Layer 5 of a small transformer language model trained on English Wikipedia (12 layers, counted from 0, width 96).
A neuron's activation on a vector x is GELU(weights . x + bias), where the dot is the dot product.

Input weights of the MLP neurons that the questions are about. A number n stands for (n - 500) times 0.00079.
n3 (bias -0.082): 322 585 718 486 437 485 500 444 664 480 347 385 346 642 506 523 451 628 481 617 468 519 513 467 441 461 539 703 440 460 554 331 505 474 605 422 383 608 641 500 334 649 548 376 510 388 586 368 558 433 563 648 589 622 307 554 586 497 622 641 370 406 371 580 460 515 366 674 494 359 606 653 447 355 442 519 448 543 444 455 640 408 308 568 713 553 395 430 573 483 358 435 637 524 441 535
n6 (bias -0.042): 379 500 441 401 431 518 392 375 646 527 573 494 450 680 547 447 620 431 509 607 548 201 500 385 547 278 660 373 587 353 470 471 588 595 475 428 518 590 475 619 360 532 422 437 564 371 538 480 421 494 447 537 437 640 379 503 533 728 675 416 424 531 429 503 491 455 734 665 405 408 277 546 613 519 433 425 429 533 618 599 516 700 366 547 403 503 348 539 506 396 608 532 519 539 676 360
n17 (bias -0.044): 425 531 497 427 465 460 327 617 534 434 628 684 476 589 666 437 516 535 588 500 467 512 701 642 516 479 392 458 616 525 556 608 468 396 529 550 481 497 306 478 446 597 427 428 371 624 620 485 414 550 412 422 546 474 483 427 506 535 464 396 440 621 379 557 454 561 506 293 399 391 466 650 523 385 477 667 727 429 462 386 707 373 683 599 702 447 319 474 401 487 401 536 593 439 512 497
n19 (bias -0.070): 387 535 524 236 616 519 570 546 497 648 510 443 368 692 677 457 443 647 743 640 700 655 411 424 573 394 433 560 484 377 556 510 505 349 536 569 359 484 511 430 527 432 478 558 332 415 483 434 394 623 355 649 524 515 634 404 368 464 662 264 547 658 284 490 549 728 471 445 469 406 312 631 582 277 487 573 632 493 542 470 432 464 512 463 516 533 504 303 632 427 503 476 396 447 517 488
n24 (bias -0.041): 413 487 714 470 514 276 415 486 481 622 361 664 440 649 672 464 538 806 506 464 572 437 618 546 383 535 494 565 465 580 585 489 569 494 514 425 425 544 600 500 341 393 380 510 509 515 585 430 538 342 598 384 569 603 566 273 409 403 554 590 427 483 451 548 500 444 438 591 442 381 559 516 508 400 639 562 596 491 464 540 624 530 562 573 494 455 434 346 560 593 585 494 395 556 442 495
n25 (bias -0.088): 532 496 512 310 668 176 299 678 387 540 508 486 627 211 447 188 700 504 463 497 581 408 358 543 427 510 672 613 392 631 408 534 478 325 306 304 573 401 582 534 625 385 489 572 443 516 383 500 605 286 534 379 670 496 467 395 555 439 527 528 534 496 467 606 482 539 363 655 620 447 449 582 448 615 388 500 595 355 854 363 550 419 438 776 563 467 504 586 696 529 548 500 670 362 438 448
n28 (bias -0.084): 485 407 293 623 645 593 479 785 717 537 493 560 429 632 442 362 525 373 418 465 337 561 542 540 638 491 405 291 361 526 615 454 486 590 456 466 508 452 512 446 349 668 523 437 235 429 511 587 510 514 448 752 434 362 230 381 525 451 497 393 657 400 507 623 493 562 587 445 333 481 588 469 517 571 500 717 578 485 476 522 539 799 455 681 483 328 485 393 485 676 432 596 497 464 210 359
n32 (bias -0.049): 392 373 488 363 500 519 543 695 695 473 472 597 553 593 500 304 495 547 581 467 402 442 258 554 422 570 560 514 357 458 500 526 609 564 539 336 555 486 575 490 489 448 497 485 546 467 466 521 568 557 458 572 464 416 417 579 402 369 509 605 506 351 415 471 428 449 440 503 484 433 235 443 536 494 642 537 473 444 606 323 433 613 633 621 724 399 433 405 585 640 569 598 494 585 377 455
n35 (bias -0.055): 425 317 537 411 465 438 515 561 661 472 544 635 317 412 660 446 516 430 389 465 533 322 474 387 456 372 599 535 531 575 547 642 582 427 512 529 502 451 507 611 334 554 536 561 494 516 643 617 668 456 488 451 633 402 572 478 321 452 550 484 666 365 349 681 318 508 537 422 628 518 413 528 442 566 543 472 429 423 648 387 570 585 449 599 552 418 371 517 677 562 382 506 517 470 497 290
n47 (bias -0.095): 391 384 493 268 572 500 446 580 515 689 403 509 470 584 555 500 441 509 435 484 593 457 416 476 406 400 468 466 500 553 553 402 451 510 485 405 412 469 643 686 390 631 654 402 535 383 639 354 425 475 426 531 497 300 534 684 451 500 543 543 384 494 452 475 335 573 371 758 683 441 487 578 481 449 479 407 491 555 543 542 767 611 399 779 608 506 406 581 503 617 234 621 451 359 429 509
n58 (bias -0.083): 535 514 560 218 506 555 506 393 580 516 503 488 436 551 621 422 541 577 440 546 722 412 590 500 436 430 341 566 523 592 397 701 455 450 585 458 549 417 600 359 476 596 494 534 497 455 552 484 488 183 587 509 661 683 444 442 607 471 582 615 488 389 389 503 349 588 584 411 551 292 373 534 646 358 587 399 506 657 559 478 593 539 406 486 461 491 516 382 433 557 603 349 417 543 317 405
n96 (bias -0.046): 621 462 445 407 592 473 621 561 735 471 475 382 601 592 551 600 572 439 314 466 324 578 411 600 443 448 300 512 635 643 349 581 341 455 389 391 314 431 553 551 466 547 450 503 384 477 609 465 331 392 360 533 508 463 542 629 561 450 544 595 429 518 515 599 548 512 556 412 619 440 545 666 530 597 420 462 569 567 500 489 611 543 282 506 467 451 339 306 601 720 328 384 491 439 405 500
n121 (bias -0.099): 448 466 731 386 447 510 397 566 700 560 443 618 313 648 676 565 621 604 507 524 788 596 605 605 422 340 246 489 271 507 410 461 564 310 404 386 500 552 641 319 606 569 627 463 257 541 443 445 408 588 612 669 586 652 507 572 566 732 537 425 521 598 476 660 331 649 334 469 540 398 459 469 598 450 558 485 606 607 472 453 442 379 422 477 510 472 519 679 491 519 310 388 372 420 344 318
n157 (bias -0.034): 523 526 734 357 500 707 550 522 521 770 419 550 424 564 623 541 395 437 587 512 624 468 544 535 432 493 419 616 545 436 565 397 341 497 546 478 344 568 573 371 397 384 500 524 595 349 380 526 415 406 560 446 567 359 484 619 546 497 489 474 594 544 543 386 432 573 412 473 487 537 622 538 604 556 505 502 428 318 503 414 574 622 464 518 508 473 237 489 520 613 329 460 522 562 460 582
n173 (bias -0.039): 452 523 453 139 476 483 530 503 580 548 470 448 337 576 640 525 503 604 607 454 438 294 584 401 543 438 433 494 563 545 566 537 569 538 512 464 437 394 573 300 403 478 589 476 601 646 500 318 573 476 491 580 525 537 191 448 617 370 612 324 461 521 620 293 417 565 396 444 403 500 621 527 638 494 500 473 623 544 497 495 590 562 683 691 620 386 364 491 535 603 592 537 482 509 572 545
n209 (bias -0.037): 416 494 444 415 658 384 391 503 533 446 583 424 435 440 483 385 592 387 418 554 487 432 411 476 764 477 497 506 542 480 545 519 581 247 426 606 431 519 475 599 481 435 656 489 461 429 727 431 788 564 617 686 583 602 363 585 483 479 426 284 465 462 568 529 506 608 622 559 443 448 587 613 421 617 463 534 503 613 484 322 699 558 503 500 478 179 316 451 528 626 519 422 544 371 615 579
n215 (bias -0.083): 369 382 410 596 526 285 530 743 585 445 361 536 599 414 395 531 459 471 618 531 393 347 593 615 457 397 299 676 425 689 599 376 264 446 536 463 593 569 517 380 605 381 638 383 500 396 485 586 597 410 385 624 564 525 555 564 555 448 668 369 361 622 265 568 288 539 439 386 602 436 457 515 437 439 493 382 782 488 632 400 715 656 284 663 733 507 240 554 602 508 263 622 544 465 396 607
n257 (bias -0.066): 209 540 657 513 392 459 585 464 779 529 588 621 436 524 447 369 355 661 411 477 531 459 521 457 492 460 570 615 535 487 457 752 517 422 650 530 532 429 486 542 345 515 463 380 485 390 473 497 605 473 551 521 647 460 435 451 437 588 541 391 458 452 389 573 485 500 627 500 491 443 148 536 416 445 547 466 573 453 524 573 475 623 531 520 261 640 445 601 465 513 621 429 571 605 357 344
n271 (bias -0.085): 517 554 562 680 393 494 494 624 619 420 462 536 293 610 420 267 554 354 522 492 619 592 650 600 550 436 267 535 359 507 375 598 456 357 528 320 485 423 435 370 557 577 557 486 471 530 640 572 682 532 669 719 540 326 463 443 724 568 480 467 326 634 460 557 432 621 576 630 464 394 305 472 425 356 603 561 524 333 540 424 497 686 459 497 578 525 487 648 425 448 466 551 512 527 591 480
n275 (bias -0.068): 317 457 596 455 524 426 572 368 565 453 428 611 416 518 414 604 387 412 359 530 612 599 592 374 405 373 600 586 511 579 399 572 368 475 628 582 395 450 612 364 494 665 576 301 434 516 584 550 483 536 444 439 683 687 509 577 341 529 555 544 530 565 451 707 468 486 674 611 643 397 450 512 444 397 592 440 503 475 529 442 506 478 459 425 574 615 560 392 553 533 416 682 392 497 344 313
n277 (bias -0.080): 444 586 471 393 506 402 513 405 682 378 656 405 406 559 446 537 615 466 411 495 389 533 342 440 612 503 642 450 610 546 556 469 390 522 333 421 403 333 635 352 556 494 459 449 525 387 622 684 476 425 592 588 649 538 384 593 565 507 632 539 481 503 455 703 464 515 646 433 404 437 360 587 494 782 419 544 473 451 613 583 624 573 437 592 374 651 334 455 675 493 485 386 372 386 359 394
n281 (bias -0.006): 449 619 356 491 558 452 561 500 506 534 432 383 415 580 514 441 442 577 492 622 443 547 446 707 509 598 470 472 466 494 460 544 554 599 514 524 516 486 353 518 562 582 360 444 514 459 500 552 438 444 589 523 464 582 453 569 494 539 489 511 436 597 486 558 539 466 485 461 558 530 424 434 470 482 541 489 440 402 431 443 609 506 515 543 547 433 367 431 398 463 490 547 557 515 488 430
n287 (bias -0.011): 585 428 571 616 575 457 459 478 493 399 262 435 442 472 377 474 363 589 445 506 644 537 470 389 518 435 546 480 402 465 552 449 417 495 566 478 486 534 512 461 561 539 348 452 554 320 437 492 488 409 640 576 552 342 335 451 587 527 680 596 619 468 620 495 606 595 483 456 547 498 497 522 592 485 563 502 666 476 488 469 534 516 322 521 580 577 624 541 385 458 475 549 520 505 593 458
n292 (bias -0.084): 584 438 541 562 339 586 352 394 585 766 500 640 544 572 597 427 607 397 319 563 731 367 529 631 551 376 427 324 387 421 571 569 515 615 423 567 419 767 443 480 641 533 605 313 631 404 598 586 410 536 436 532 332 575 444 462 575 975 517 549 576 536 389 431 405 567 524 637 514 508 455 584 532 613 465 623 392 444 585 299 297 596 507 517 333 347 477 390 481 768 356 599 585 362 434 387
n313 (bias -0.053): 411 476 546 679 552 483 540 683 615 408 540 562 406 562 520 454 419 537 598 525 462 449 586 602 592 546 525 507 368 387 512 490 437 469 466 283 428 430 534 570 495 543 383 489 329 649 428 348 562 592 466 592 390 577 381 444 692 561 532 419 393 530 462 473 551 577 550 420 493 461 523 450 434 439 390 605 623 456 463 507 411 529 514 585 551 586 590 557 531 465 442 669 527 547 490 450
n320 (bias -0.066): 389 552 447 455 344 494 433 550 599 545 424 362 545 476 613 317 451 503 515 589 408 374 470 388 415 511 445 554 534 468 537 691 522 609 450 326 418 429 459 395 443 288 543 518 521 523 697 337 468 575 527 576 603 553 462 445 431 497 628 389 367 592 535 663 485 511 471 444 511 533 557 582 655 322 390 479 794 384 577 500 784 516 387 578 497 491 368 595 574 609 685 485 506 387 481 456
n321 (bias -0.077): 428 500 401 443 515 500 363 462 567 613 429 489 390 550 376 538 433 520 377 458 455 656 515 483 670 468 527 310 579 419 536 428 478 641 503 413 402 457 687 486 551 637 634 320 641 392 542 537 460 518 347 471 425 350 340 649 612 497 495 472 556 391 623 595 500 617 511 648 779 479 460 617 503 627 471 703 537 485 453 447 585 436 454 616 564 362 506 545 521 526 349 521 322 405 521 557
n326 (bias -0.077): 431 568 571 555 290 579 558 604 545 580 435 656 418 664 443 563 852 554 328 523 479 487 622 588 455 358 580 299 272 475 445 253 517 514 570 544 374 343 637 597 383 633 610 326 358 609 414 383 411 398 399 480 518 617 607 350 471 452 527 569 538 395 778 466 393 513 621 544 555 412 425 580 547 371 635 710 569 408 450 533 511 599 556 503 453 632 649 595 473 429 487 368 383 474 479 484
n345 (bias -0.043): 582 386 497 593 319 651 416 459 626 503 341 378 497 485 477 332 643 494 365 530 506 558 506 457 671 426 415 536 517 597 478 329 551 614 596 418 538 480 578 503 446 607 432 546 485 417 695 447 511 467 412 576 516 493 485 781 494 349 638 654 482 329 445 548 424 662 337 518 531 451 656 493 550 624 689 476 532 413 406 458 457 439 697 530 347 473 341 583 563 562 599 555 570 531 463 393
n350 (bias -0.095): 358 615 575 437 438 381 583 514 477 525 593 415 506 315 542 516 447 503 297 581 356 309 510 385 448 485 381 596 533 627 228 569 452 297 286 510 401 591 394 324 538 669 636 440 625 577 618 711 596 421 429 493 609 750 503 695 522 615 544 354 445 384 493 545 389 377 421 712 510 398 529 550 524 622 447 461 450 418 743 286 549 541 301 583 480 391 305 493 515 568 503 539 692 445 521 592

Each question shows a token from some text and the vector x that enters the MLP there. A number n stands for (n - 500) times 0.013.

" and": 411 458 431 543 493 554 593 508 468 297 438 431 574 471 553 546 453 513 472 337 453 537 662 534 492 509 447 654 603 528 610 599 615 394 589 601 603 507 474 468 599 501 540 470 575 552 518 520 508 569 610 643 560 404 548 515 549 372 434 500 485 625 506 435 413 479 476 477 412 630 441 378 259 523 610 435 586 574 165 499 496 451 417 399 651 576 320 689 377 287 452 359 507 467 576 576
The neuron with the highest activation: n215

" also": 493 551 285 527 647 692 457 446 388 348 465 445 542 533 541 452 533 577 534 258 552 600 660 462 480 575 455 550 638 497 564 612 514 550 579 570 636 479 573 421 436 531 471 515 572 450 626 505 535 519 562 576 496 509 520 453 639 484 464 603 437 528 416 523 457 507 453 430 481 590 538 407 556 260 431 284 436 550 269 597 423 647 507 311 533 508 415 657 366 392 571 401 512 699 362 437
The neuron with the highest activation: n58

" in": 604 425 553 521 558 513 389 521 386 519 387 435 429 503 461 608 401 497 502 427 544 510 567 480 368 443 406 568 589 521 718 447 512 497 540 526 632 492 469 644 496 493 590 541 634 495 540 523 627 508 469 334 480 472 527 447 418 437 302 461 664 498 412 477 562 467 428 504 584 678 550 409 455 620 605 448 368 559 282 682 684 504 612 292 567 415 550 517 354 396 449 386 359 595 588 755
The two highest activations, in order: n157, n24

" four": 606 512 421 605 537 497 404 487 444 428 622 502 405 729 631 555 454 460 471 344 619 512 580 476 559 479 505 544 633 553 673 549 601 578 470 430 631 362 524 458 272 586 485 670 593 410 533 592 474 712 537 418 448 444 548 472 583 409 424 549 478 573 297 485 468 415 477 490 513 784 560 446 565 474 324 378 469 558 350 439 384 461 313 513 526 495 402 608 463 446 487 487 472 525 554 582
The two highest activations, in order: n35, n6

" University": 688 375 514 715 489 726 476 441 464 418 458 521 494 466 386 580 544 610 386 177 476 640 628 646 529 540 494 481 485 470 719 382 550 654 499 517 685 482 456 492 513 547 561 572 534 515 427 507 441 498 543 476 419 530 480 441 404 471 416 570 611 606 528 457 590 506 391 478 346 570 516 565 563 571 461 446 326 450 322 585 384 549 398 427 604 456 375 559 422 445 582 469 326 515 418 617
Which neuron fires most, and how strongly? n28, at about 0.68

"199": 710 439 426 588 519 583 449 379 395 507 566 483 635 544 589 562 471 466 375 356 423 508 407 507 566 471 430 500 593 547 579 475 592 643 479 627 569 542 445 546 463 282 431 450 653 515 534 482 450 560 519 480 468 498 551 424 529 536 626 571 467 567 405 483 522 263 392 318 416 959 460 467 532 479 435 522 455 445 460 679 399 490 457 411 295 446 490 656 561 462 525 449 655 392 686 569
The neuron with the highest activation: n292

"el": 639 415 664 391 643 514 600 450 403 454 534 533 585 598 445 555 467 514 473 436 468 428 528 507 440 581 401 577 650 517 491 489 662 412 456 516 426 589 522 469 390 473 493 593 480 549 484 434 525 678 526 532 416 522 537 469 520 439 462 427 550 552 517 405 802 241 401 438 442 780 607 477 393 513 533 657 483 683 264 640 561 319 545 563 511 502 451 393 263 346 570 464 488 341 614 514
The neuron with the highest activation: n173

"ared": 563 445 512 451 633 607 408 458 407 404 551 528 457 522 517 320 446 676 668 199 381 497 583 436 484 499 552 562 610 453 572 572 739 454 430 701 648 458 423 414 410 458 511 473 449 509 591 436 452 609 527 453 471 449 456 414 466 515 340 471 404 600 465 480 641 439 427 378 522 641 536 371 459 511 512 463 491 560 321 591 568 584 536 571 448 715 495 549 406 305 625 521 594 550 580 515
The neuron with the highest activation: n17

" now": 461 539 438 418 494 703 462 349 384 459 467 440 455 505 572 532 518 597 587 273 549 581 624 423 487 525 484 613 639 406 467 539 489 447 592 635 642 437 525 463 559 491 492 561 645 490 474 408 502 363 515 597 437 450 641 547 564 572 411 560 468 622 471 628 508 542 448 394 539 436 505 458 634 380 556 221 505 550 235 631 326 529 495 327 483 598 565 634 377 523 476 395 451 693 433 486
Which three neurons fire most, strongest first? n58, n121, n257

" |": 464 501 492 535 527 557 636 407 423 466 547 522 596 508 493 572 427 502 445 327 492 507 543 434 356 750 495 570 525 466 721 570 569 445 558 570 598 556 560 510 416 486 474 481 554 499 540 406 564 552 669 418 750 323 459 457 431 460 430 437 599 611 431 462 502 353 419 441 408 674 532 382 346 533 532 402 404 530 224 625 387 510 417 480 531 501 521 578 356 482 502 651 567 492 502 467
The neuron with the highest activation: n257

"ary": 608 410 566 557 460 545 608 411 490 481 505 560 497 524 409 584 493 636 414 336 522 588 677 492 629 597 573 463 494 498 599 478 669 680 414 615 603 651 473 523 444 578 395 492 636 559 484 471 386 473 426 473 439 530 512 447 454 549 414 566 393 628 601 343 570 399 483 507 255 575 431 388 556 463 557 460 339 581 87 536 461 551 487 526 548 602 478 507 427 332 540 535 321 488 577 466
The neuron with the highest activation: n326

" elect": 452 519 339 495 301 584 460 364 411 429 599 483 559 577 460 562 458 468 558 188 498 674 470 506 588 485 480 410 385 384 541 522 457 614 514 636 511 303 505 515 587 608 444 673 626 341 529 518 631 573 546 547 444 504 622 450 486 483 467 692 507 453 555 471 488 447 440 387 560 601 646 317 642 430 533 468 457 458 399 643 406 479 560 488 440 641 489 478 330 422 596 496 525 627 589 521
The neuron with the highest activation: n345

" may": 437 362 424 473 433 595 363 263 429 417 499 498 464 428 450 554 447 510 627 264 442 590 562 476 478 461 538 591 457 450 501 618 526 551 640 557 563 401 506 621 606 586 507 627 694 500 522 557 499 380 561 503 513 570 628 499 593 476 377 654 639 417 511 470 392 494 562 335 446 664 572 290 647 520 562 369 494 526 344 648 424 430 574 343 498 748 487 375 418 495 523 382 440 568 550 545
The neuron with the highest activation: n58

" act": 626 573 357 527 525 595 357 432 334 516 560 495 592 449 450 373 417 551 461 246 485 591 557 489 412 516 487 549 488 487 548 470 494 687 490 563 693 430 542 435 594 524 382 664 605 525 616 455 558 503 540 483 507 486 670 446 422 489 467 579 358 482 557 448 637 558 459 532 607 669 557 242 665 504 397 293 463 438 387 642 432 464 534 438 404 510 465 614 350 316 595 444 604 488 597 520
Which three neurons fire most, strongest first? n345, n281, n287

"),": 582 472 513 702 385 635 476 493 528 379 471 491 458 526 435 482 531 500 441 377 520 515 532 555 381 664 528 584 480 536 592 513 606 488 644 612 577 505 526 442 469 380 476 689 491 635 420 524 546 605 652 566 528 477 508 360 388 437 426 542 516 745 451 457 363 605 482 474 422 645 417 291 428 451 661 361 415 448 139 591 401 477 563 371 508 545 447 595 373 390 538 464 523 551 527 539
The neuron with the highest activation: n271

" ": 584 431 450 611 542 480 562 595 369 399 576 478 542 475 531 562 460 377 462 431 511 476 457 526 362 634 569 500 547 472 451 509 560 530 594 615 583 488 490 882 495 524 489 538 546 368 693 331 539 557 474 449 537 503 537 512 494 370 485 599 546 521 552 489 554 302 476 537 545 666 500 274 384 568 620 254 367 586 452 507 505 397 348 422 383 498 408 527 349 495 486 618 491 622 525 542
The neuron with the highest activation: n281

"D": 576 364 410 676 503 418 548 384 473 212 558 325 530 447 382 575 484 463 443 318 448 636 599 443 578 658 487 401 595 508 537 516 580 693 621 546 525 467 498 649 440 441 396 545 471 373 438 361 569 493 470 530 501 457 667 532 531 416 454 634 434 550 568 512 476 392 654 384 529 673 448 354 358 598 466 458 508 667 369 502 479 527 546 431 485 554 402 556 585 314 616 587 598 605 667 504
Which neuron fires most, and how strongly? n345, at about 0.73

" city": 653 422 447 541 627 643 447 409 378 512 470 521 587 459 372 599 473 543 380 199 417 545 808 583 377 489 491 540 491 466 636 528 418 589 469 421 687 504 417 497 472 606 461 627 511 563 371 542 453 690 406 483 473 536 560 431 444 485 459 697 546 529 558 556 591 455 494 513 346 561 571 421 505 493 457 512 460 435 202 569 418 578 443 554 538 467 419 536 445 534 647 373 519 583 549 501
Which neuron fires most, and how strongly? n28, at about 0.42

" Le": 579 370 656 539 547 546 428 299 414 191 442 415 674 540 468 562 434 393 527 399 513 486 632 466 530 715 446 597 576 445 494 526 631 510 502 552 608 608 484 554 462 600 456 589 647 631 502 407 597 505 569 518 390 542 390 446 408 497 429 460 472 587 479 552 504 212 526 451 467 754 630 540 462 401 396 444 453 357 524 552 596 379 345 505 635 342 526 439 421 552 550 525 618 464 439 572
Which neuron fires most, and how strongly? n3, at about 0.35

")": 489 584 395 584 479 550 561 504 417 442 537 519 465 575 376 425 500 427 437 388 599 582 440 442 316 678 524 581 389 497 605 529 574 582 628 592 576 550 413 546 394 390 448 674 566 524 541 542 510 650 609 520 557 469 518 422 558 459 420 644 470 719 573 490 471 494 392 301 386 667 395 310 496 335 631 410 584 505 255 677 335 474 531 489 578 506 482 556 369 498 516 425 485 522 521 460
Which three neurons fire most, strongest first? n271, n281, n287

" Year": 744 527 421 525 554 538 433 425 411 594 490 419 718 532 257 647 460 510 355 338 497 469 563 522 547 644 524 491 451 585 559 490 502 731 532 525 648 561 436 591 420 429 423 729 422 387 550 431 591 588 392 442 549 466 466 559 445 466 432 611 421 575 584 519 511 389 482 517 593 655 567 439 502 606 435 427 524 462 381 746 439 494 286 362 398 381 520 561 366 533 503 448 482 502 458 556
Which three neurons fire most, strongest first? n96, n345, n287

"te": 600 442 529 474 667 423 682 408 544 400 458 457 614 490 536 448 469 487 522 418 395 487 522 528 368 588 418 563 587 510 638 392 662 482 379 599 570 707 462 535 466 490 494 573 551 548 415 526 396 563 430 587 460 436 356 462 425 452 477 554 507 673 449 498 647 485 396 420 450 758 452 496 362 442 279 419 588 643 247 529 467 454 372 545 498 445 549 538 563 496 449 421 683 559 578 807
Which three neurons fire most, strongest first? n96, n215, n3

"13": 605 399 416 564 546 459 684 431 436 340 417 461 448 491 484 531 408 440 456 323 507 503 559 523 537 514 488 507 632 672 642 497 581 658 436 572 585 379 425 824 315 375 422 584 526 465 575 400 515 704 492 457 528 429 588 516 422 443 523 482 541 618 388 561 650 420 494 356 403 685 545 482 489 434 390 484 563 648 451 498 396 522 367 502 487 559 375 638 509 376 520 531 433 503 759 547
Which neuron fires most, and how strongly? n35, at about 0.46

"15": 705 439 429 598 597 452 650 439 434 313 441 474 465 519 505 519 404 483 520 388 512 475 651 509 572 573 486 534 609 617 601 566 508 715 503 537 651 386 452 789 395 374 504 589 533 466 499 371 563 650 527 369 479 448 528 494 449 452 545 455 531 558 355 523 589 335 482 382 380 623 535 439 506 428 378 509 565 538 412 486 345 474 384 481 431 584 351 672 524 354 549 560 326 544 779 554
The neuron with the highest activation: n313

"d": 635 415 534 598 667 461 553 403 414 354 569 415 595 415 385 491 454 461 487 342 387 570 479 507 539 755 425 484 653 657 341 630 559 625 490 550 553 538 583 542 416 411 443 366 491 385 495 287 516 442 445 549 486 528 531 553 540 424 381 514 534 615 502 537 680 367 649 513 675 729 418 363 322 568 393 424 481 752 318 442 495 473 539 518 448 648 449 538 533 469 454 527 533 506 552 664
The neuron with the highest activation: n96

"ent": 505 387 572 523 607 516 568 349 445 448 541 594 589 580 646 563 444 574 551 169 350 490 533 469 455 562 483 568 563 400 520 553 583 474 540 654 542 587 311 457 599 297 566 591 566 567 457 368 433 751 458 575 499 467 536 353 520 456 530 496 488 392 446 478 641 491 551 301 390 752 596 512 424 426 498 569 340 373 401 649 600 429 473 485 511 496 479 375 512 305 541 469 504 562 627 572
The two highest activations, in order: n17, n19

" All": 547 404 481 588 552 441 517 371 377 493 557 428 513 692 565 685 503 392 441 276 581 526 454 577 443 759 417 508 599 417 579 532 590 607 386 579 637 635 523 498 460 683 415 445 537 395 432 515 488 484 544 499 468 540 526 429 570 444 415 535 543 498 404 460 408 394 563 458 490 783 514 428 561 704 386 392 396 629 332 601 491 362 464 543 426 304 557 377 531 508 589 452 556 425 560 627
The neuron with the highest activation: n292

" two": 531 514 339 662 541 498 447 445 449 421 612 526 416 719 659 568 442 480 450 245 640 525 617 508 506 443 469 523 652 557 713 581 623 525 478 463 617 438 469 510 293 636 483 607 610 434 501 591 492 694 576 496 498 484 598 435 645 428 439 582 524 518 363 511 428 383 502 455 430 655 575 489 528 450 379 357 429 573 290 455 390 462 340 508 483 524 395 548 487 394 505 462 445 535 463 571
The neuron with the highest activation: n35

" for": 442 397 511 586 651 389 428 432 422 444 410 459 465 526 599 615 413 498 531 405 511 666 646 475 580 445 455 553 533 369 684 442 584 477 608 553 711 559 509 508 524 424 590 516 571 504 405 501 592 496 490 494 477 413 493 593 490 470 333 454 562 574 442 486 398 437 365 522 568 661 481 352 377 641 538 422 474 529 213 666 704 334 431 326 513 463 540 457 416 438 525 398 512 542 683 724
The two highest activations, in order: n321, n209

"ch": 621 533 558 668 419 557 444 430 479 606 574 417 521 477 504 518 487 476 396 471 346 573 501 578 371 610 525 551 649 640 513 550 560 541 545 475 533 407 632 363 504 515 516 485 532 491 367 374 393 611 622 432 469 483 746 431 561 365 498 443 558 409 522 461 770 348 665 501 569 848 382 333 473 523 455 421 432 758 276 529 615 399 527 410 464 535 424 518 487 355 563 433 400 432 439 564
The neuron with the highest activation: n96

"e": 469 365 506 519 616 609 577 258 480 488 433 415 597 474 622 439 372 447 448 603 404 442 410 496 398 705 548 527 548 469 647 491 580 536 595 502 480 636 444 496 410 436 583 610 556 581 483 465 502 599 530 657 515 482 376 410 400 452 486 430 543 569 557 503 613 342 508 411 383 721 506 433 476 339 415 353 587 717 385 623 626 358 428 516 673 504 641 427 436 289 462 462 517 555 463 717
Which neuron fires most, and how strongly? n320, at about 1.1

" al": 489 486 367 418 527 598 524 635 485 507 401 627 535 649 442 596 428 363 579 365 493 449 635 469 336 515 558 528 590 423 553 407 586 447 419 560 586 609 467 483 476 555 593 653 730 523 464 666 514 631 520 411 443 556 675 531 460 417 386 368 454 628 403 456 610 373 432 468 473 462 684 348 481 429 534 474 575 608 473 364 543 342 614 417 534 612 492 468 293 314 531 478 499 384 688 567
Which neuron fires most, and how strongly? n17, at about 0.98

" be": 253 398 534 421 496 412 417 336 425 420 583 482 589 462 553 641 427 481 514 286 523 515 608 467 483 521 384 574 559 570 569 471 507 466 528 613 572 358 498 470 494 491 533 704 666 591 534 353 501 762 492 590 520 525 633 519 519 518 358 480 275 599 339 700 551 459 412 541 564 658 512 414 539 383 494 401 533 599 436 590 462 466 364 307 575 646 498 533 359 524 391 551 554 577 512 628
Which neuron fires most, and how strongly? n215, at about 0.95

",": 389 481 551 617 578 641 457 489 384 400 406 483 592 585 547 450 537 475 451 396 536 491 475 550 483 654 429 583 462 601 580 450 615 454 504 487 649 539 328 425 469 529 561 626 550 596 397 400 538 516 618 547 444 422 592 330 453 447 451 578 549 672 447 277 431 514 542 477 419 756 469 375 357 483 659 463 516 361 298 631 436 448 564 369 479 616 521 806 395 553 447 561 462 488 476 436
The two highest activations, in order: n271, n313

"y": 514 506 545 502 625 509 746 277 479 420 486 579 591 574 495 627 489 443 331 374 602 642 694 499 456 542 468 559 463 511 451 426 461 526 659 530 474 574 521 495 502 448 563 629 557 507 386 490 468 661 467 612 439 419 658 419 547 432 404 640 543 510 540 537 716 428 557 417 336 666 581 431 381 471 475 497 520 463 279 586 285 478 411 336 465 668 558 413 398 576 395 430 508 510 556 406
The neuron with the highest activation: n275

"und": 564 450 435 634 538 473 676 363 376 398 510 491 676 508 484 562 622 456 432 319 424 544 371 497 586 727 572 437 458 506 557 404 482 595 401 557 519 533 561 589 552 498 425 416 613 396 299 481 442 475 392 431 407 456 505 600 570 505 385 494 386 497 607 451 457 378 479 422 522 853 561 364 388 589 469 436 462 595 323 672 367 516 649 554 450 625 586 599 518 478 550 586 586 600 562 539
The neuron with the highest activation: n313

" Par": 458 489 451 431 495 608 405 357 446 282 594 441 537 526 358 658 375 362 479 308 421 491 566 464 354 647 478 447 613 655 568 501 537 572 444 449 616 551 539 543 560 623 417 532 704 591 519 537 493 583 570 401 488 519 596 488 465 464 425 593 529 426 594 443 616 610 689 499 402 642 639 393 571 700 468 435 358 566 365 555 552 544 461 434 551 320 519 464 472 468 542 407 226 509 620 509
The two highest activations, in order: n321, n277

"21": 644 479 410 610 521 427 704 349 353 419 480 464 461 495 546 600 424 442 428 394 551 513 595 522 555 511 464 472 641 694 582 564 510 708 477 537 596 379 494 777 273 443 486 607 539 468 547 390 504 661 555 344 486 369 497 524 465 460 476 581 525 547 425 551 577 286 476 398 460 662 527 401 519 434 496 470 471 534 379 455 507 488 358 574 447 648 438 478 541 445 538 552 262 570 737 610
Which neuron fires most, and how strongly? n35, at about 0.13

"ed": 596 504 503 400 578 540 552 607 294 357 508 460 536 562 519 435 412 602 594 278 457 611 502 448 460 576 607 504 580 355 585 483 625 373 548 698 687 559 404 458 478 350 482 548 416 506 405 465 560 546 499 554 425 414 453 408 531 415 461 454 587 586 513 458 634 465 413 421 519 540 454 363 431 539 513 493 449 614 345 696 472 406 514 682 412 716 529 432 387 361 465 405 567 540 742 756
The neuron with the highest activation: n19

" part": 583 511 464 471 460 609 367 395 318 599 569 502 585 371 515 586 410 486 509 242 504 608 476 647 520 469 540 491 498 497 656 669 452 558 409 422 615 390 477 369 512 517 499 620 686 407 450 459 460 711 586 376 434 502 563 390 539 402 335 555 623 515 490 458 602 361 470 615 599 674 488 440 584 644 489 554 308 459 349 584 520 465 459 519 539 592 466 397 393 676 598 378 459 626 487 540
The neuron with the highest activation: n157